Layer 3 of a small transformer language model trained on English Wikipedia (12 layers, counted from 0, width 96). Numbers have three digits each and are written without spaces.
A neuron's activation on a vector x is GELU(weights . x + bias), where the dot is the dot product.

Input weights of the MLP neurons that the questions are about. A number n stands for (n - 500) times 0.003.
n1 (bias 0.003): 383531361394329504312600800424407553638693521575519638388585365375702615760516431776689667416460604538306159696557457441377736461366418526449487531545941359500602461803328569410570570351282486472356602560354461542540478415062447641378453422401467402554362875551852369270518585563383614432
n7 (bias 0.005): 246601556404504371632358560516469492521814803504553552466389434427640673551396732504821789413424508289348344379418116650488693500513582210580447529331644492291383730363381345528540562607623329554584442649669435574429392576354654616576496516504410829214415488279509434446470356603526599496
n13 (bias -0.027): 622329405517582579529641658740317367588496468492373513698606545484774800348258500673624644519521469545578269476373642626438496637580655368258411356508504524408608388624670666621662336517252436402500795524442141344434455321687537215219381423440488689287552612500435586504316472386644479551
n17 (bias -0.021): 488500424429246616528568508565256383747413366633449679666615366027708701333467539421624541471540511526412487291378457568492583741378319703504442575593307593542488496527569551554255480402525373693604412392436407529635643665432663488775415351317534670476239608679391504708617569455335575484
n23 (bias -0.017): 321588426515653570493480406380463663724643493293641496550433427497411452368357483570711453548390643303456428388621531403319469432585331580507633378443338459354599623578363610616522587359507579576483733449534456423665423475493563595530399334582609443709514609511511777489436871487378364272
n142 (bias 0.002): 365730739219431592657493402588353637522606553406508362620676475532519504620452496460453665367522549226258409667409551381368518328407800313405400460702504479308848596482609583307446293489384564275588493596480590566511321433578482540433398587564507381600636408600477522706522528510574412481
n164 (bias -0.003): 611412593246320732601500373486634496471680517448427481529573447557478363644389638428488541454262415379436702818525418521406539521592425457528401388724439753448580630675503564599439403444489362379396598356624641447442446383536381475327504489712340493204705304553515718471676392479668478567
n169 (bias -0.020): 169474346638743511453386504838535522337587601562604618084465525385556426671446618591653496424397562425473272217569475451544514521552536380447624395455527408415662521539591714553724431575500387358324463373480764653504380577302602537444465482568507493474493602420600486705556525559438420387
n178 (bias -0.052): 601564473564566606494630444208362535419440653588409434568419560444503383552479481503654432549552253596557620528582318418823465460254516354433596310432614472457622512278591403367524538526497454356439439614643730430640465506529433589567554450385611494436612436400463604328529524464611519612
n209 (bias -0.047): 354434570380455447598717534676522496533602257632543377404361371292646445617443472642610584537595543527324526662723331694472520432359576504476297301429573421555566389587535672309409650765267639544539451254390540534422480620410786484711640496656396247272516811449560266664546512151504602336
n211 (bias -0.019): 423613507648478322478380578441431529372475573565515365526850600440681521614406384640426478441624299738511438290521713558680439567548511500399380173393447542462467514497531486542362521533466649442465413756368412333417658555623782424497376703641541408500620413455523297478570344277779568511
n215 (bias -0.035): 496707433467323276448645525550507303454389470636397576837556328476486601677435534531821439450539421296522661635448486480445714564348562417513334431447335290540644510382417432432625783550515583354594314436556561442500646641535343371680370541432480387542503640475515586545525383388529580644
n224 (bias -0.026): 481447601291399783466536748669587299477466648407317496745268563485412416699458559657657427432492504467484347431589555418653496427565433609464705328496500737387523453424776463423536176504532287480363424569496614539665470473753496541518166363669649355374592560390555470564443547693552399481
n242 (bias -0.051): 645607665440333607535635226580374491850593678639533449509533601357758448419298704575452663696281596610263709256741727572425469491392421341211431654680603504800281590659547478565420408582365486495334660285623427444385553478424429336508277334483487846464223602412402574256671487639453350326
n278 (bias -0.015): 462263200500600673563377586404558538173613464520735456338415355521615788308730353604603470769373357446456450532500570715425600626521715584476476266474107337682665467642432553663611529578482608518504458663401255315362475428647776647280491479386358479441647567412540351471619560703473387370
n359 (bias 0.014): 388437566424553711506601497703579547611500611613536643376553540697449509526564595431584269455380583629379483552540423470587534439672426712509708516398378375561516387379395528402218543487619271456548576318490622454509447484434441415422480580457473424551476676529418361528478623583328307342
n368 (bias -0.045): 299492492504492365653436382489475572232386568365379426532546593601653481588540249508309658729408728551455593660605822628327649439584710390625542402351467515557548784462477361585742406427458451245621655500623573305366508380540539453360065547488307336504581646471454527453388572380759437614
n369 (bias -0.032): 316267350660344570560482810553529659308565376359632712368456610550462496453328523588371637475514491255510361070582646799247637703326372242411581228486534356657495491679690713509873592490651610729473551590555337306421482509598574213549371509626378711214193732481709349375641451658392472486
n381 (bias -0.014): 332285547245504447392408353796429500678571478596643469439532626357531456546510639552552397625534588460441580493374655454731600522557334433827624522645461515417345631467475705343524452565551685573349707039404343414687507413571448410439404456442733458621376470504417360564420576514429433508

Each question shows a token from some text and the vector x that enters the MLP there. A number n stands for (n - 500) times 0.0087.

" Navy": 586650649479549586516619357356446546574472799667495668440361204565433614331552360342441425570522569488547591450427514585406145519422275603541686548479539583318562518560422536452471368442436378702481435644566505398258411450457547296462633557417417490457498563473752450724553439480616513724
The neuron with the highest activation: n17

" so": 504554609397389476416567343424557559501485802637514682614365406498417561252508359423455343471570460419509415515406557555430056570373291539589703526435610639333620574571490489419608451573461438711493348507511389644335495492520531288492682548558486376591361569439700439623553493636722513627
The neuron with the highest activation: n224

"ed": 481570522397346403383535345584576478518389814709570549477341338523508587395563363440486372502501428354512634416467625569288126617509410675575617406543709597190569552517293506397674325475437340676534430672520510625404540416499552399482649557405477525534627525448724468610535431481674423594
The three highest activations, in order: n224, n7, n164

" starting": 450565589333429383323620328542507528585350767704607531492396256536497585392452289377567432557542427479617600363474601553391177611499433646565641370499674656186528557547435510288656427547518412604479490593501444610300417553453508337411672681544359482462510424506660526698503525510684505575
Which neuron fires most, and how strongly? n211, at about 1.9

"18": 464603634375476407303627267470531531613334668650557544474363185509397596294519465375556486660589522535488629304532576552371243601544468572609632561541680574409444590453479614315631413508433359655447438553525529581250599414556577259410760460393478359449564579419730465617468401548693474589
The neuron with the highest activation: n242

"17": 456616663376409410352674237485523518610362771658636608434407243433445618234582512303465466652611505522518552390476564574364251453527385487581566562462608582373446549517464652365589366532420447609470497573548444508274596464560461295423722566420471388523600610434809532532492373564721435596
Which neuron fires most, and how strongly? n242, at about 3.6

",": 569506613373389388401604245538572483516377770608532684425361418434415661359440353363472461596561492493576596443398552609263207623413380576491696508409665569312573532528424564423658423441393404648496412609536441561318542433590567334435720575415499516453400571517788555635448471507732409666
Which neuron fires most, and how strongly? n13, at about 3.3

"is": 546568562427446406395615314492608367544474776594570539409356376483536572265704420450507367559666380417557566551504644639216168542432347562490692476385661605314629550510272423442647425571430443660499502579565427567248526292584517470533683533427561381428462547487778449505557408461635500644
The neuron with the highest activation: n278

"20": 564534583459466424326518307546575500604462772637624529470322351493396556288495434322506451630576512539557598407514634579419284564547354557563553567498725649381520599437353635277609386563411405625440570547551454523245657542502510240415735515380508269492549529411815463626431348540685402540
Which two neurons fire most, strongest first? n381, n242

" William": 511649607364463471334627418453561551532347776634497625320410297534506583302595420411457374536559457495483533472471541649380163472380385660561794542389634509335556507588528498391462333470382402617597513624547655471237476479574599269465794567460394501335405585427648463657578478533602503661
The neuron with the highest activation: n359

" military": 614736626412489604448568333448508507553419754718537624559371224521470688463529315336527481625509569509632634471413550522337125554385335552577612448457550549270572517553443502466422389524465367592493442623598446550235448429488418297489615530404436387396525535548738403693630452517655510645
The neuron with the highest activation: n164

"house": 439538504445407478448665335494547504546302815667548614492390230539432604304633429449492453540567402461561521413459557639384065567364389638616687536440663556284539533521266454403648380526391454632495569653498513501262440448559587303487713642476503455531498437476704549631451508519610415654
Which neuron fires most, and how strongly? n178, at about 0.25

" still": 537565629338350432353564358534561556599359687744464588546401272522496593383453430413525430621536484484524512437378589514383100616397382580545672516495653612262662587537432455418607441478577376590535381625494425693289443433464546245499750591441465399489381489479656491727539534527746524496
The neuron with the highest activation: n17

"d": 532645557343482407383532278552550492522400720761615610371363467548341616367696459432629518541651476461471577463437644508280182466459397626474689539444578582329441448565353468314648378403335558643586440605518427479269595371511451382574729551384379508423630519495745519513465483610680440569
The neuron with the highest activation: n278

" and": 516521636350483363454601368564512575560468786646570687483458450404477584340501306387428413524577446527557471453466580622292191642360291609613669535355522566243576580565310478516598414479427522533575354740502480568253604501547536364470677522396462416459498563451701462650313500587738400615
Which neuron fires most, and how strongly? n211, at about 2.6

"en": 486605494333344369391568319480630455519400791729539574370306400467502632342639434442560367540548379424519545527479648631264089557517461603577705499427667550265553514533371483332638388461412388645526519602521487545373536375534531364553752565420426485476568547450735493529596469473689458617
Which two neurons fire most, strongest first? n7, n278

" ": 501561615459477429310440244564654527532367719704613640337423227523375557304427340310569408623533477550580527470622499577314274634520384578513619477468636567251599554498321566419626431470409407554621414528519449584274519488479582426424671668476538381504565582510752472589362441495741476639
Which neuron fires most, and how strongly? n169, at about 2.3

" Australian": 513668619374493460478609400502463534538430722703552652486356136516443705453434407301510406611463463523618626426535668604297175552443427702621693455456692545378551441452338535358451471484473342576467549663531568517319360422553509284419707451373499406428519522455651402680489514537628489669
Which neuron fires most, and how strongly? n359, at about 3.5

" S": 535564505370461390450514266626505583583462791607592518464384304649385598227578367342460429553525541569588438490464491513286188532538342623483664485354626563241584480531217541534549502423466527555651573506509440580228496369549577436556716613477667421505444682446720486535462509480669363633
Which neuron fires most, and how strongly? n23, at about 4.6

" Cont": 592672681379493428557449456587550503551531739682622710437488421626439587506554362341565428550550444571515570502470622514453173479360338666482610468396662623262552430603152451331501424477422481459625454601535437552314546445398506267462727570400557355446677565449632323616380477566624333536
The neuron with the highest activation: n359

"51": 479552664450460521330580292433530534585344762639492565436352189558377527241500530356601397534587473547541575447462631556396172614599384538554603582504644603374618608481389531285715434461440353626455507576574401495289613464470568292498710525441546370537509510478772458594469405534735418579
Which neuron fires most, and how strongly? n178, at about 0.11

" |": 533496595357473388429528295564501513493356727614602632386401312494458437375478385394450329632511446482541574415479644645192217678442343561485689495505636565302587556510406578393633448451376404606535459641441503611328503525507536325465729670492471450448543608489840492674376496553706399688
Which two neurons fire most, strongest first? n369, n169